Layer 2 of a small transformer language model trained on English Wikipedia (11 layers, counted from 0, width 96).
A neuron's activation on a vector x is GELU(gate . x) times (in . x), where the dot is the dot product.

Input weights of the MLP neurons that the questions are about. A number n stands for (n - 500) times 0.00059.
n21 gate: 597 389 381 325 521 617 484 556 407 484 282 355 432 558 292 717 488 344 651 462 524 543 425 383 632 785 464 548 375 578 460 357 528 450 815 453 321 524 413 628 623 562 452 516 373 541 733 437 444 643 407 429 543 295 256 520 360 622 637 563 640 667 274 551 593 547 472 371 367 456 310 300 551 634 693 701 681 565 311 325 344 583 468 557 578 611 601 618 516 333 864 682 317 563 582 411
n43 gate: 581 627 556 329 717 484 652 508 252 452 690 427 581 184 504 615 271 445 593 424 741 737 369 484 434 430 444 640 750 224 452 651 472 171 536 587 484 278 587 438 421 539 302 543 423 550 579 642 560 631 562 536 484 769 433 329 566 639 344 607 459 574 381 413 557 421 710 386 598 492 614 500 441 591 307 536 413 408 532 513 550 591 424 534 868 632 464 699 585 717 595 671 538 575 545 535
n45 gate: 586 465 584 464 458 549 468 395 484 697 697 357 214 550 772 483 704 504 641 407 436 390 504 639 615 508 617 427 314 402 669 314 447 430 416 576 409 801 741 542 307 275 623 188 446 374 332 464 439 436 585 400 560 492 644 636 492 554 552 304 721 524 576 488 492 536 608 429 417 341 418 581 286 412 484 353 608 418 394 678 346 472 342 643 293 396 553 262 369 551 324 681 554 428 196 351
n60 gate: 655 568 357 558 268 223 383 465 679 457 409 224 748 618 500 416 473 431 625 645 392 538 747 457 359 528 329 605 408 583 419 643 373 485 346 508 660 372 563 428 129 489 429 496 605 524 508 288 645 364 427 342 381 331 350 591 439 476 598 542 388 508 477 396 105 504 628 431 745 618 460 332 531 404 669 492 515 485 638 463 374 485 609 489 624 508 623 619 350 345 639 341 466 627 444 602
n65 gate: 762 356 458 849 344 457 243 407 433 774 566 462 561 388 411 664 680 459 640 321 643 523 463 764 248 573 66 467 518 436 426 792 614 545 352 477 390 556 434 529 714 340 528 505 572 267 454 384 486 323 484 305 357 731 403 457 471 294 574 213 423 391 635 602 286 477 286 413 403 524 595 556 845 763 608 500 362 297 627 862 750 569 523 504 581 698 804 571 325 412 370 491 616 593 461 486
n87 gate: 529 445 593 504 462 405 590 252 338 691 326 302 521 708 430 668 532 512 607 769 480 591 447 656 297 610 618 565 520 210 439 504 214 338 387 565 480 285 334 306 561 620 483 516 594 437 217 500 336 504 486 690 584 512 351 512 669 475 519 565 462 377 480 677 409 231 577 604 440 442 388 557 692 794 681 624 407 712 307 590 379 745 422 390 650 437 541 425 521 385 472 524 578 561 188 357
n97 gate: 471 636 464 367 538 441 532 356 437 665 581 643 540 699 418 760 403 333 584 455 561 458 672 566 599 500 450 504 489 686 608 725 335 402 643 647 549 482 493 463 618 542 485 479 274 466 511 661 504 496 676 590 347 533 310 371 388 611 436 389 694 683 378 625 559 578 507 624 482 529 562 275 667 578 234 478 468 437 190 587 562 614 645 763 526 466 540 452 478 693 583 342 663 446 623 539
n121 gate: 178 504 655 935 784 443 638 608 359 573 627 487 413 594 570 509 543 411 513 413 333 420 607 430 81 294 513 803 470 492 590 695 329 337 564 255 508 573 610 411 607 369 412 466 271 370 397 479 509 543 481 238 266 517 410 381 437 513 580 376 562 403 664 500 504 602 552 831 423 552 421 678 428 517 430 513 406 208 557 441 401 726 669 384 598 723 535 350 548 581 324 650 521 470 576 706
n127 gate: 483 488 616 608 387 420 508 405 424 803 673 496 567 725 618 281 603 537 387 500 496 589 731 693 480 548 363 546 451 553 413 743 466 593 488 525 520 483 425 642 715 272 833 618 540 241 281 475 663 450 689 562 496 831 471 368 254 636 485 587 483 346 550 484 318 340 628 721 561 492 199 387 410 636 550 496 607 556 517 657 357 451 204 456 393 766 470 606 424 365 628 297 576 335 281 451
n128 gate: 477 486 253 522 601 432 444 585 530 430 451 421 515 542 641 714 507 933 536 535 452 493 621 552 366 469 404 437 627 478 290 576 572 389 526 404 522 692 384 393 725 681 571 507 429 535 607 614 522 400 471 382 573 295 210 595 558 455 579 687 370 313 408 635 624 755 518 402 646 579 688 418 551 730 451 586 460 475 388 283 454 760 604 468 633 684 462 425 414 519 592 493 436 562 523 651
n133 gate: 835 543 572 576 266 423 504 472 194 420 427 443 541 650 644 743 413 508 729 561 504 695 504 456 582 463 520 396 692 574 285 570 504 846 480 623 433 600 333 732 428 473 399 351 612 479 504 500 597 552 491 751 559 415 433 463 616 652 682 468 388 597 480 615 785 307 333 472 449 557 569 468 307 330 391 674 294 624 326 294 619 362 672 542 619 455 569 549 694 462 412 349 347 476 438 652
n140 gate: 608 760 496 613 488 532 523 527 675 660 690 508 611 716 304 657 450 508 443 679 670 424 605 382 592 532 348 664 703 492 691 352 679 538 539 287 473 807 363 407 313 477 623 481 681 638 481 419 563 418 820 508 481 689 442 660 784 592 598 395 302 580 578 403 567 308 648 431 658 453 496 586 504 720 335 540 550 647 492 426 455 431 308 676 464 556 397 373 508 520 531 255 582 574 589 591
n158 gate: 575 525 587 551 523 470 522 158 757 275 567 415 555 295 417 462 489 453 539 731 605 397 413 286 293 295 420 665 339 432 602 616 481 337 558 612 339 257 465 549 653 500 530 360 338 527 359 464 551 631 718 489 406 423 475 366 401 511 531 594 549 678 208 446 545 417 507 439 327 566 418 489 443 475 430 511 504 504 467 554 573 583 280 430 642 719 578 321 263 500 449 638 559 511 394 596
n159 gate: 347 513 452 482 431 415 398 509 536 364 612 661 580 449 546 423 636 591 509 614 539 453 561 424 725 436 434 535 366 599 645 568 415 573 229 614 552 465 337 276 654 383 531 708 364 532 364 150 753 364 593 566 648 322 798 369 610 731 898 163 678 620 769 487 558 261 566 474 530 540 527 531 548 504 215 397 561 466 558 690 555 762 447 627 282 637 356 662 527 181 566 636 339 251 518 599
n168 gate: 397 406 315 310 482 565 365 475 371 374 603 620 308 531 504 544 286 695 521 168 446 364 307 513 380 539 677 466 259 537 454 284 457 574 571 680 500 319 408 443 441 247 530 546 480 592 433 709 644 370 739 735 533 398 400 647 390 729 406 751 504 257 825 387 444 733 546 317 296 585 397 237 325 663 466 491 542 610 419 504 488 788 644 472 335 705 474 664 496 429 542 428 399 584 448 385
n173 gate: 742 438 600 636 630 516 508 492 566 648 524 370 585 533 477 885 408 397 613 450 751 633 544 374 472 496 364 403 429 410 592 529 504 660 556 476 551 500 519 870 512 469 537 563 403 433 448 440 617 116 389 628 559 577 460 512 696 628 459 592 483 750 504 738 365 330 272 441 532 597 471 787 702 468 569 659 595 430 468 323 627 357 335 496 636 396 569 471 472 652 149 752 473 524 699 559
n187 gate: 614 837 525 595 361 606 637 372 487 488 799 605 542 509 386 376 459 353 371 496 500 508 685 500 423 522 566 683 529 472 682 547 601 448 356 397 581 393 492 376 479 557 399 394 452 608 401 303 688 525 679 615 422 337 595 712 573 938 550 492 196 439 749 562 264 590 777 447 852 521 251 513 492 631 605 718 348 520 634 687 560 607 537 428 368 757 424 373 517 587 521 405 524 496 560 722
n188 gate: 667 571 345 526 261 790 271 668 566 251 728 539 644 298 291 567 509 619 642 710 679 631 590 435 580 522 509 630 432 382 453 699 408 588 308 513 496 556 496 415 491 335 605 496 612 419 329 620 721 423 209 479 402 443 355 430 634 420 432 603 545 361 539 543 447 551 341 280 593 483 658 478 598 572 552 692 176 392 535 631 331 564 357 450 792 700 539 698 151 608 324 715 442 615 848 475
n191 gate: 488 414 395 335 407 488 544 516 595 681 529 647 427 647 393 467 464 219 273 400 536 594 564 708 709 529 548 633 120 508 580 512 430 641 592 600 319 580 603 429 460 508 569 642 387 571 436 708 670 267 598 568 778 411 556 261 349 636 714 628 654 571 391 313 676 548 548 579 381 500 328 362 520 524 329 720 464 706 414 293 593 400 290 593 442 479 393 500 749 458 572 584 392 704 492 323
n21 in: 871 398 652 319 429 620 382 268 392 672 444 539 397 438 428 744 504 421 652 528 743 442 198 445 413 531 433 525 807 516 542 552 521 578 671 580 417 458 520 736 601 351 393 616 374 425 634 617 313 475 444 362 475 304 349 478 715 470 543 596 613 607 95 429 599 375 643 301 533 517 345 581 317 120 538 573 487 390 300 527 738 508 386 346 448 308 457 362 423 429 454 643 395 328 552 414
n43 in: 686 351 741 480 417 419 488 476 492 378 484 596 236 714 376 635 582 426 435 504 574 512 465 444 333 656 358 425 407 365 599 484 665 608 535 724 434 504 725 656 610 496 424 294 324 669 571 727 472 476 684 535 508 588 480 771 574 512 618 445 545 554 611 559 552 547 543 881 469 644 351 663 679 664 245 556 406 523 248 467 651 402 460 443 407 443 222 778 304 429 587 563 508 669 463 581
n45 in: 355 449 310 605 733 595 545 379 715 431 710 545 426 394 465 400 536 799 461 384 592 555 637 394 345 466 524 654 699 421 504 595 554 461 400 254 742 423 442 370 307 556 508 361 684 546 472 368 549 480 648 472 344 398 412 504 550 413 519 452 370 397 633 472 232 620 601 755 648 689 232 463 612 348 594 574 544 500 676 627 477 612 622 636 912 617 492 471 512 381 428 355 547 339 760 780
n60 in: 381 477 372 616 273 471 359 492 492 500 406 459 724 630 652 699 556 678 368 554 337 622 580 484 712 558 155 496 756 402 536 664 382 192 484 568 685 564 466 508 532 508 590 705 310 375 644 329 577 572 442 512 314 314 599 594 654 401 798 791 496 461 460 468 500 397 428 606 737 549 569 653 587 524 569 398 567 481 634 466 634 627 436 562 521 405 655 692 565 290 532 224 338 496 625 531
n65 in: 571 542 491 582 605 540 587 470 660 439 443 487 469 727 715 415 612 641 665 600 306 700 474 676 325 414 474 539 457 356 500 589 451 631 375 470 406 504 591 518 232 619 403 581 429 48 535 547 592 210 471 721 406 689 599 558 346 496 460 237 756 398 613 332 420 453 660 598 569 438 172 412 324 668 579 518 590 466 469 728 475 681 339 362 442 837 469 296 328 103 452 530 396 785 347 597
n87 in: 492 406 469 593 601 465 577 535 382 454 756 771 257 609 507 568 581 542 500 337 565 508 550 539 500 472 782 527 397 409 531 492 421 335 331 623 394 461 639 504 508 496 351 443 601 416 458 400 371 569 238 492 618 184 416 524 814 559 298 281 476 549 620 779 457 420 427 721 561 770 472 422 279 733 375 739 446 388 480 488 526 569 628 600 607 532 417 536 230 512 392 400 648 427 468 639
n97 in: 596 244 520 407 483 396 394 752 600 537 661 719 335 152 678 303 391 508 290 422 718 428 342 364 308 703 683 516 408 568 443 504 653 654 706 545 560 593 481 433 662 340 578 480 547 322 237 407 443 508 505 565 416 508 714 479 331 500 341 464 757 738 655 577 351 444 545 428 360 566 475 684 472 432 463 170 605 563 459 410 547 250 631 598 596 424 388 359 484 517 549 589 613 314 306 433
n121 in: 412 338 627 459 556 579 418 259 421 431 458 583 483 671 255 483 484 552 496 284 492 376 276 347 171 330 627 685 488 500 655 613 529 560 691 488 464 578 488 364 496 343 546 617 555 313 716 423 562 770 691 418 654 752 732 466 662 492 542 463 559 340 500 459 588 399 312 661 484 388 179 694 573 605 570 579 703 607 579 470 394 686 632 520 572 377 216 709 608 586 329 373 323 451 716 556
n127 in: 245 484 484 586 354 379 582 410 764 676 454 176 400 585 765 441 333 597 556 696 374 608 492 624 769 547 578 327 516 532 390 848 421 484 447 512 376 186 578 555 410 311 425 315 725 470 569 634 558 349 282 643 589 562 610 496 462 412 447 476 390 536 414 751 283 670 337 629 500 388 479 669 230 755 674 483 415 555 537 582 492 504 668 508 471 597 550 554 276 461 312 451 571 398 458 492
n128 in: 371 334 313 577 598 571 492 309 554 569 372 583 587 509 454 370 739 432 516 480 379 795 549 517 688 458 765 549 472 556 394 429 583 548 338 443 444 220 658 715 614 636 686 472 740 585 403 173 570 659 536 626 275 558 565 554 521 391 299 233 390 432 651 351 537 359 463 596 371 413 450 373 412 548 426 463 633 661 574 372 426 556 361 676 471 462 272 508 802 577 480 358 680 435 542 182
n133 in: 692 384 365 571 221 466 564 676 477 493 389 321 348 676 290 601 474 596 485 439 601 562 507 329 474 629 391 489 585 489 410 415 481 485 440 321 496 597 425 570 403 625 321 618 515 461 608 347 209 433 325 687 463 405 604 377 625 408 388 429 508 650 492 626 454 333 433 648 596 728 634 704 382 448 504 645 403 449 341 208 435 403 654 294 650 512 443 416 603 764 369 406 259 485 636 566
n140 in: 415 746 504 639 546 629 158 567 715 567 677 452 504 376 466 733 445 449 415 523 811 717 484 512 589 484 544 365 781 674 607 415 480 631 693 468 275 532 380 479 204 329 560 574 477 583 401 520 416 247 606 536 469 328 512 435 471 553 496 532 545 384 587 669 520 441 536 219 473 488 641 432 402 673 532 665 582 466 339 413 386 582 436 760 533 676 338 435 552 683 362 247 382 614 570 415
n158 in: 353 496 465 360 459 579 336 438 548 399 658 318 579 325 404 468 736 688 746 672 666 264 508 465 508 569 391 793 374 428 597 536 421 383 546 488 580 481 482 456 224 649 682 473 571 573 698 427 500 484 457 512 523 724 469 787 715 396 580 531 552 587 430 380 480 627 434 584 400 717 341 480 665 330 288 532 323 432 500 496 500 681 523 440 400 436 381 460 484 933 442 597 597 728 444 420
n159 in: 581 330 343 444 791 391 388 662 325 574 302 566 519 616 509 495 187 427 315 411 270 690 422 617 778 625 690 495 295 686 509 581 259 450 390 532 500 791 258 226 500 750 589 632 585 486 629 339 192 412 433 722 418 144 495 324 548 843 422 647 462 410 185 652 552 363 417 596 669 782 505 500 532 371 411 514 734 522 603 247 718 569 439 545 381 471 538 675 439 485 689 389 447 389 505 676
n168 in: 407 239 437 623 458 710 516 350 415 508 331 359 424 711 334 750 354 726 608 359 531 298 260 620 426 397 802 763 496 465 452 618 662 465 638 421 527 381 462 364 409 333 323 422 619 446 480 488 616 302 716 587 445 460 441 370 430 740 703 496 603 430 441 704 355 567 583 340 516 355 371 364 410 559 600 464 319 508 604 317 458 512 456 447 545 779 338 342 524 246 626 449 489 524 418 392
n173 in: 523 533 542 454 627 454 451 489 671 587 604 519 592 464 558 704 398 567 312 642 534 407 579 354 358 441 386 286 455 467 481 430 395 710 436 398 552 579 576 803 542 306 666 358 265 524 663 459 423 273 521 625 706 561 300 539 650 613 578 428 300 481 451 492 318 230 258 425 433 604 407 714 556 602 412 820 553 500 485 360 482 387 313 471 621 602 345 547 292 640 273 542 609 515 465 574
n187 in: 433 715 562 393 616 446 512 406 294 414 358 571 642 461 598 335 512 298 532 543 480 560 623 508 532 303 558 727 379 452 537 546 400 452 288 516 645 439 473 308 475 516 404 173 448 440 553 419 488 684 573 226 325 322 626 517 739 525 378 557 389 508 397 594 282 719 549 334 772 629 634 678 747 341 396 475 333 540 529 168 496 252 413 389 483 759 387 286 400 487 533 566 701 573 657 752
n188 in: 466 377 213 580 495 586 632 462 721 622 481 385 844 593 509 437 509 602 546 527 505 564 739 629 652 451 538 321 704 638 350 732 562 596 136 673 219 308 504 973 594 389 548 680 418 554 556 486 386 645 213 467 86 529 383 832 671 442 640 701 622 495 533 421 490 695 636 250 296 595 366 547 528 607 581 242 370 377 281 475 437 412 528 686 727 437 510 327 538 372 411 617 523 635 778 665
n191 in: 528 534 581 492 532 374 422 589 445 473 579 469 280 407 367 664 592 290 523 533 431 701 623 500 504 496 442 430 473 405 554 516 682 421 631 593 713 689 449 536 697 553 543 667 683 399 643 538 555 345 393 546 427 790 308 655 500 210 576 315 644 851 492 500 630 355 411 584 752 626 512 516 737 416 590 692 565 594 559 309 541 554 523 552 325 199 614 781 704 524 450 531 485 442 468 594

Each question shows a token from some text and the vector x that enters the MLP there. A number n stands for (n - 500) times 0.0091.

"in": 523 463 528 379 464 380 606 496 660 436 615 579 398 569 751 755 414 418 569 720 561 633 580 491 531 557 705 579 513 459 566 619 679 624 397 592 584 405 446 489 456 549 590 713 420 543 306 719 708 568 713 409 353 417 586 449 768 496 582 418 652 319 687 474 476 462 527 530 571 449 395 467 452 497 336 598 607 507 576 332 614 337 629 717 202 402 498 509 555 475 582 477 531 652 474 552
Which neuron fires most, and how strongly? n191, at about 1.2

" the": 621 358 394 393 467 338 554 452 509 503 412 482 429 478 720 699 444 783 604 456 625 561 657 613 393 489 481 376 449 464 464 581 585 470 503 340 565 636 517 585 309 431 559 597 392 707 729 489 533 434 783 502 409 465 553 399 593 414 402 430 492 397 330 532 630 204 439 500 640 335 383 514 453 676 485 389 511 449 574 666 541 451 492 517 355 531 349 295 415 562 651 462 490 625 401 700
The two highest activations, in order: n65, n140

"l": 239 232 381 543 671 257 545 547 662 565 557 654 410 614 567 689 523 535 538 537 460 494 631 373 441 821 590 500 591 463 754 577 436 331 449 534 561 527 452 425 568 519 542 409 348 570 628 612 399 572 686 564 446 559 524 456 712 644 557 453 363 427 604 515 273 447 437 409 480 715 470 420 577 526 401 473 544 497 534 446 600 463 518 630 576 279 361 497 540 567 772 557 575 525 617 667
Which three neurons fire most, strongest first? n159, n97, n43

"is": 488 442 478 513 727 403 539 645 696 338 487 386 631 698 643 715 613 523 598 535 557 577 577 631 412 556 378 550 292 450 618 678 652 648 521 409 486 426 540 345 393 655 472 588 443 415 385 489 410 466 652 460 400 375 510 566 642 530 579 506 557 371 437 439 208 620 442 638 629 660 483 592 418 544 311 584 402 433 378 631 518 567 631 556 474 438 378 422 688 528 608 441 639 686 269 725
Which neuron fires most, and how strongly? n187, at about 0.93

"ive": 360 348 542 568 665 323 615 448 581 603 420 499 513 665 632 798 512 409 650 381 504 495 518 470 582 617 801 562 553 494 751 417 389 443 484 482 443 567 545 467 314 610 473 553 496 556 495 692 465 153 566 422 568 328 533 508 636 532 367 536 424 440 580 478 604 424 346 458 620 668 473 614 486 766 454 466 667 446 343 461 502 471 573 669 695 515 389 506 565 458 587 413 561 514 400 686
Which neuron lights up most? n87

" anniversary": 349 371 534 499 552 402 617 557 334 530 555 362 748 489 711 676 328 430 656 494 589 435 670 424 430 507 483 539 455 582 641 513 531 465 612 508 654 454 566 595 610 641 685 639 556 618 494 447 590 240 701 542 597 328 350 375 376 514 572 519 461 414 277 395 636 680 447 585 449 477 452 446 408 701 562 418 497 523 520 181 547 333 633 650 668 550 384 573 583 504 448 400 614 551 622 598
Which neuron fires most, and how strongly? n173, at about 0.91

".": 449 446 503 428 652 434 515 497 513 358 283 346 234 553 490 681 448 476 539 407 619 573 699 721 325 702 380 500 391 489 642 506 460 446 320 548 443 662 447 592 320 404 542 396 485 587 618 368 507 350 719 408 297 447 508 353 682 441 489 570 571 404 459 577 508 576 482 559 554 356 470 541 400 561 534 482 539 427 602 513 573 321 543 533 492 257 345 415 450 626 530 316 521 243 253 415
The two highest activations, in order: n45, n140

"bb": 613 470 610 352 417 357 413 422 483 514 597 354 434 444 501 721 498 429 497 716 655 421 549 499 479 565 729 437 490 425 816 658 605 488 562 302 561 181 401 303 443 693 414 359 438 455 533 468 493 469 585 553 421 575 355 437 648 455 626 590 617 566 606 372 497 533 424 360 448 379 427 579 494 678 468 618 481 406 526 408 514 559 480 530 432 362 539 479 724 761 641 432 671 573 481 562
Which neuron lights up most? n158

"sum": 526 506 444 586 516 644 557 619 554 472 583 372 698 675 511 668 333 520 543 394 640 299 717 468 482 480 716 603 477 491 762 700 601 606 603 521 590 427 575 442 442 442 458 618 434 531 559 327 597 397 563 658 515 419 599 458 599 759 512 473 721 389 542 465 418 635 347 360 434 598 300 523 315 664 523 607 451 574 545 429 297 599 460 386 361 348 526 406 343 524 458 627 657 564 500 616
Which neuron lights up most? n168

" by": 670 317 498 524 623 285 541 344 501 335 408 546 467 447 662 709 378 760 442 484 529 532 608 459 560 650 368 537 441 541 558 565 647 604 470 598 349 726 475 483 546 559 517 625 509 716 591 383 281 521 480 396 485 385 379 544 525 533 417 386 421 295 482 442 520 611 534 457 444 286 342 660 525 717 418 613 553 384 674 563 545 423 567 620 458 414 409 444 447 700 574 446 700 640 263 588
Which neuron lights up most? n191

" G": 343 403 665 470 403 481 439 466 410 419 356 450 263 496 462 731 451 576 670 312 569 414 622 444 461 641 564 263 450 577 416 537 514 469 549 450 561 507 391 481 418 455 674 410 365 602 445 623 363 557 690 475 474 349 483 400 552 563 421 480 347 390 313 501 339 384 493 462 506 366 550 492 636 778 392 533 559 466 428 485 606 448 535 620 712 307 635 348 442 603 521 326 674 747 399 602
Which neuron lights up most? n87

" La": 521 433 406 536 406 396 526 524 500 468 541 303 455 517 540 783 470 676 598 470 622 512 564 518 527 314 607 414 412 684 475 417 448 530 570 445 383 323 342 393 521 423 575 480 448 397 542 442 411 656 689 274 527 480 624 556 585 496 534 510 522 392 388 464 396 237 419 489 365 506 454 455 519 775 660 372 489 450 540 533 600 425 612 606 483 438 591 401 641 853 633 660 569 515 422 754
Which neuron fires most, and how strongly? n158, at about 0.27

"chi": 346 560 332 537 471 359 667 554 540 505 787 294 444 571 638 526 375 475 466 398 587 346 554 517 496 703 618 317 567 403 473 677 580 626 535 419 433 442 489 449 268 554 482 608 415 416 477 627 593 408 645 269 499 385 484 455 799 613 391 685 628 590 449 382 305 428 335 453 492 600 436 327 566 599 485 573 448 491 598 457 562 484 518 578 548 320 342 219 603 650 622 531 578 634 437 599
The two highest activations, in order: n140, n173

" partnership": 544 540 371 608 599 480 610 694 354 430 463 512 435 440 599 632 304 527 599 429 639 421 716 567 548 788 577 488 592 484 584 714 486 567 617 617 709 309 505 491 578 488 748 534 525 605 425 361 603 339 654 395 611 201 318 559 297 566 465 434 297 650 395 409 575 493 485 612 495 387 418 433 494 739 501 444 522 364 485 396 535 604 505 468 575 434 369 442 671 472 439 617 561 429 525 391
Which three neurons fire most, strongest first? n128, n97, n168

" and": 461 410 452 368 578 340 555 449 537 434 441 613 284 525 757 587 364 681 637 538 658 417 628 580 537 667 572 406 451 461 606 554 674 543 519 521 576 661 518 619 444 680 385 528 498 649 545 495 329 490 496 507 550 372 406 329 701 393 501 684 643 414 311 499 568 477 500 508 587 508 416 565 380 556 500 435 396 352 472 502 629 440 357 668 566 323 402 399 536 822 679 398 693 497 318 648
Which neuron lights up most? n97

"s": 512 343 291 505 642 447 519 481 437 522 419 280 481 621 639 693 523 455 584 479 461 500 741 509 263 694 588 409 507 482 584 638 441 488 542 424 635 432 649 471 606 658 482 554 496 588 433 443 428 600 618 347 508 526 482 430 613 521 538 462 436 350 380 509 349 599 445 536 632 527 499 495 318 472 322 427 803 480 509 666 583 623 432 410 641 321 371 414 533 697 720 522 774 736 530 674
Which neuron fires most, and how strongly? n128, at about 0.9

" Mi": 435 473 590 583 417 702 535 522 350 433 523 397 305 432 436 704 366 648 483 411 805 414 734 440 527 453 622 382 391 691 371 663 596 497 565 587 544 451 546 396 543 572 794 517 321 424 571 555 233 376 583 454 583 541 612 543 609 553 494 447 583 505 345 417 352 468 462 413 638 625 543 423 446 618 504 561 479 430 673 578 515 581 577 228 434 395 474 406 486 753 501 493 581 588 444 540
Which neuron lights up most? n173

"ert": 209 493 612 588 528 356 457 507 615 321 386 226 499 503 644 658 532 440 684 412 463 466 661 399 502 611 838 583 544 560 684 624 503 421 651 435 598 433 556 400 427 626 474 522 493 521 445 446 560 441 648 641 527 390 387 235 728 486 437 351 568 376 542 329 564 511 447 551 714 590 332 553 586 625 350 549 412 335 557 519 610 554 450 450 385 431 319 364 537 479 454 469 404 549 579 684
Which neuron lights up most? n121

"\".": 340 478 607 491 640 341 587 484 475 335 272 319 314 494 468 652 488 443 595 519 637 617 655 540 332 832 460 490 373 560 745 544 386 393 450 431 340 499 356 636 382 473 556 454 455 574 600 412 479 278 684 283 414 436 581 366 577 443 531 481 613 412 485 483 523 657 491 513 565 435 528 530 424 558 400 448 459 375 539 701 592 269 576 552 471 376 276 442 543 604 514 343 443 161 345 378
The two highest activations, in order: n97, n188

" Un": 706 386 601 773 338 450 522 610 490 470 331 352 608 508 410 642 456 693 542 513 419 509 607 417 609 376 588 494 503 626 513 490 548 391 574 477 595 559 468 422 375 501 534 494 437 508 305 543 439 557 833 356 520 422 723 290 462 489 558 519 380 417 369 454 526 452 500 393 436 442 609 547 436 653 502 601 398 547 356 479 563 286 661 624 572 289 689 488 612 740 560 647 448 513 291 544
Which neuron lights up most? n133

" Ma": 460 303 531 459 317 601 333 519 477 518 452 554 297 512 340 715 325 572 400 406 734 446 742 510 467 543 511 440 498 611 490 691 551 499 492 571 545 458 350 432 502 412 657 517 376 363 432 721 332 529 532 490 429 455 709 514 577 606 603 524 493 478 253 344 417 413 414 421 577 570 543 429 440 737 563 490 367 506 454 555 576 360 589 617 252 455 741 502 545 678 497 463 656 583 419 630
Which neuron fires most, and how strongly? n97, at about 1.1

" re": 702 293 390 487 551 522 473 553 434 550 487 377 438 513 393 725 312 684 541 510 433 461 480 530 467 619 514 334 345 521 553 650 581 446 624 541 784 501 512 340 211 507 596 499 636 666 582 366 290 555 789 523 624 458 476 414 483 392 586 561 642 473 310 506 586 539 588 469 431 413 493 486 374 695 490 531 493 391 559 451 650 544 655 570 679 392 519 399 526 543 505 370 818 540 516 602
Which neuron fires most, and how strongly? n168, at about 0.73

"pur": 515 613 450 506 641 345 402 498 525 532 514 462 453 718 684 593 525 468 660 378 585 495 687 476 461 649 767 638 629 324 714 656 443 523 478 549 625 332 608 489 414 444 524 548 360 328 440 271 511 555 721 386 396 228 557 427 592 582 516 569 619 633 300 355 469 586 380 391 627 564 526 291 507 647 415 611 529 508 556 404 433 368 504 494 446 421 496 410 503 583 515 301 721 411 438 653
Which neuron lights up most? n187

"In": 939 350 479 453 435 454 491 604 435 422 400 601 477 474 743 712 385 489 527 425 511 618 670 438 552 80 515 538 459 516 450 494 453 618 464 653 496 603 451 551 395 413 587 597 478 569 467 606 676 587 571 377 469 270 543 485 514 530 634 463 648 304 478 438 604 257 524 425 582 559 378 355 519 699 507 371 574 558 648 640 516 364 691 582 469 446 559 463 590 688 591 465 639 378 370 493
Which neuron lights up most? n159

" acquisition": 564 386 420 512 540 346 466 544 230 471 486 347 498 581 734 710 396 563 670 391 542 451 682 504 454 582 612 509 540 380 710 641 510 520 650 571 742 467 564 490 586 644 735 452 653 711 540 375 506 479 736 510 679 191 388 511 466 606 521 587 466 480 519 453 589 620 498 540 480 420 437 383 553 653 479 502 553 286 552 337 558 610 608 406 615 448 316 470 673 528 468 589 477 372 600 495
Which neuron lights up most? n168

"graphic": 527 446 288 440 491 278 509 532 382 551 473 326 766 492 672 597 438 430 497 406 670 552 578 650 452 706 675 654 527 437 623 735 631 490 632 545 494 479 487 492 480 641 468 515 387 515 609 546 499 306 734 599 548 241 446 340 557 713 433 474 568 460 493 342 495 541 422 561 666 587 491 304 514 618 538 502 506 383 500 271 561 675 636 374 594 563 268 421 709 714 559 509 525 578 437 631
Which three neurons fire most, strongest first? n168, n187, n133

"Me": 485 551 533 464 530 416 552 560 394 506 453 480 494 500 589 876 531 435 556 423 514 538 703 327 581 302 501 466 461 590 344 530 582 649 381 454 596 464 506 439 434 513 608 527 462 396 569 439 214 364 463 383 641 391 617 463 586 498 582 466 651 553 378 437 426 400 536 417 572 591 635 339 398 647 422 469 666 534 551 618 551 490 784 300 496 489 405 429 669 883 520 556 553 475 499 661
Which neuron lights up most? n133

"1": 437 517 463 381 625 459 223 628 584 452 388 476 459 642 459 693 482 573 579 589 703 450 648 489 581 705 365 476 528 406 425 764 446 361 404 658 232 516 547 802 569 596 468 477 453 546 651 454 534 577 627 522 387 371 619 506 673 464 414 633 469 357 572 368 579 542 543 447 606 492 372 380 450 730 551 350 316 527 454 515 547 504 533 373 668 438 608 453 606 662 577 461 596 518 731 607
Which neuron lights up most? n188

" London": 413 499 575 673 562 191 458 389 411 558 472 487 458 340 541 774 332 629 661 533 586 584 777 487 496 727 648 544 471 449 434 591 491 595 520 567 729 416 634 548 588 540 597 379 480 666 487 503 348 477 647 346 565 348 456 476 459 384 455 574 455 534 516 477 420 402 500 381 673 504 380 281 578 648 632 370 454 381 487 387 669 413 665 570 517 371 347 478 688 577 492 598 533 430 494 490
Which three neurons fire most, strongest first? n97, n128, n173

"dia": 431 540 342 467 672 339 609 518 451 500 447 502 598 550 575 732 408 536 392 400 566 606 492 480 353 727 473 554 436 440 560 773 548 809 549 549 528 244 388 564 507 653 452 597 335 395 495 365 498 515 586 338 417 287 438 526 557 613 559 374 594 425 418 312 460 476 423 385 671 561 597 450 653 577 463 493 481 463 586 462 573 527 652 533 351 448 373 257 640 708 634 438 538 655 521 726
Which neuron fires most, and how strongly? n187, at about 1.7

" out": 673 495 532 612 438 441 532 435 655 569 436 232 614 665 730 634 283 770 527 440 485 423 652 433 649 418 408 493 352 544 789 654 467 454 314 598 544 478 524 419 551 495 545 563 553 604 543 484 363 436 583 480 606 498 519 443 536 551 379 525 550 364 543 411 711 574 340 593 709 381 409 471 385 684 458 537 719 515 549 451 669 421 370 325 511 513 710 442 581 740 546 532 453 450 646 628
Which neuron lights up most? n173

" local": 562 473 499 442 464 226 547 361 473 722 461 412 679 261 418 640 436 705 468 510 499 465 720 447 350 761 776 496 417 383 475 679 569 510 506 655 464 592 470 497 460 549 671 457 457 727 491 359 459 466 760 485 445 430 513 376 406 356 537 575 490 582 350 454 598 435 420 616 469 509 500 409 501 724 696 515 535 400 423 355 616 610 374 593 562 439 390 410 611 574 409 384 751 582 401 581
Which three neurons fire most, strongest first? n128, n158, n97

" its": 761 380 372 437 450 520 392 382 558 508 518 443 656 450 638 651 379 552 632 546 644 586 637 705 381 427 613 526 513 383 530 703 513 366 485 410 446 561 545 638 513 437 601 526 541 733 493 388 442 312 610 648 486 401 576 447 365 420 546 519 508 339 377 567 614 356 410 592 706 309 540 411 425 645 517 426 618 452 554 753 604 346 288 450 437 589 317 243 478 629 647 551 433 496 263 575
Which neuron fires most, and how strongly? n65, at about 1.5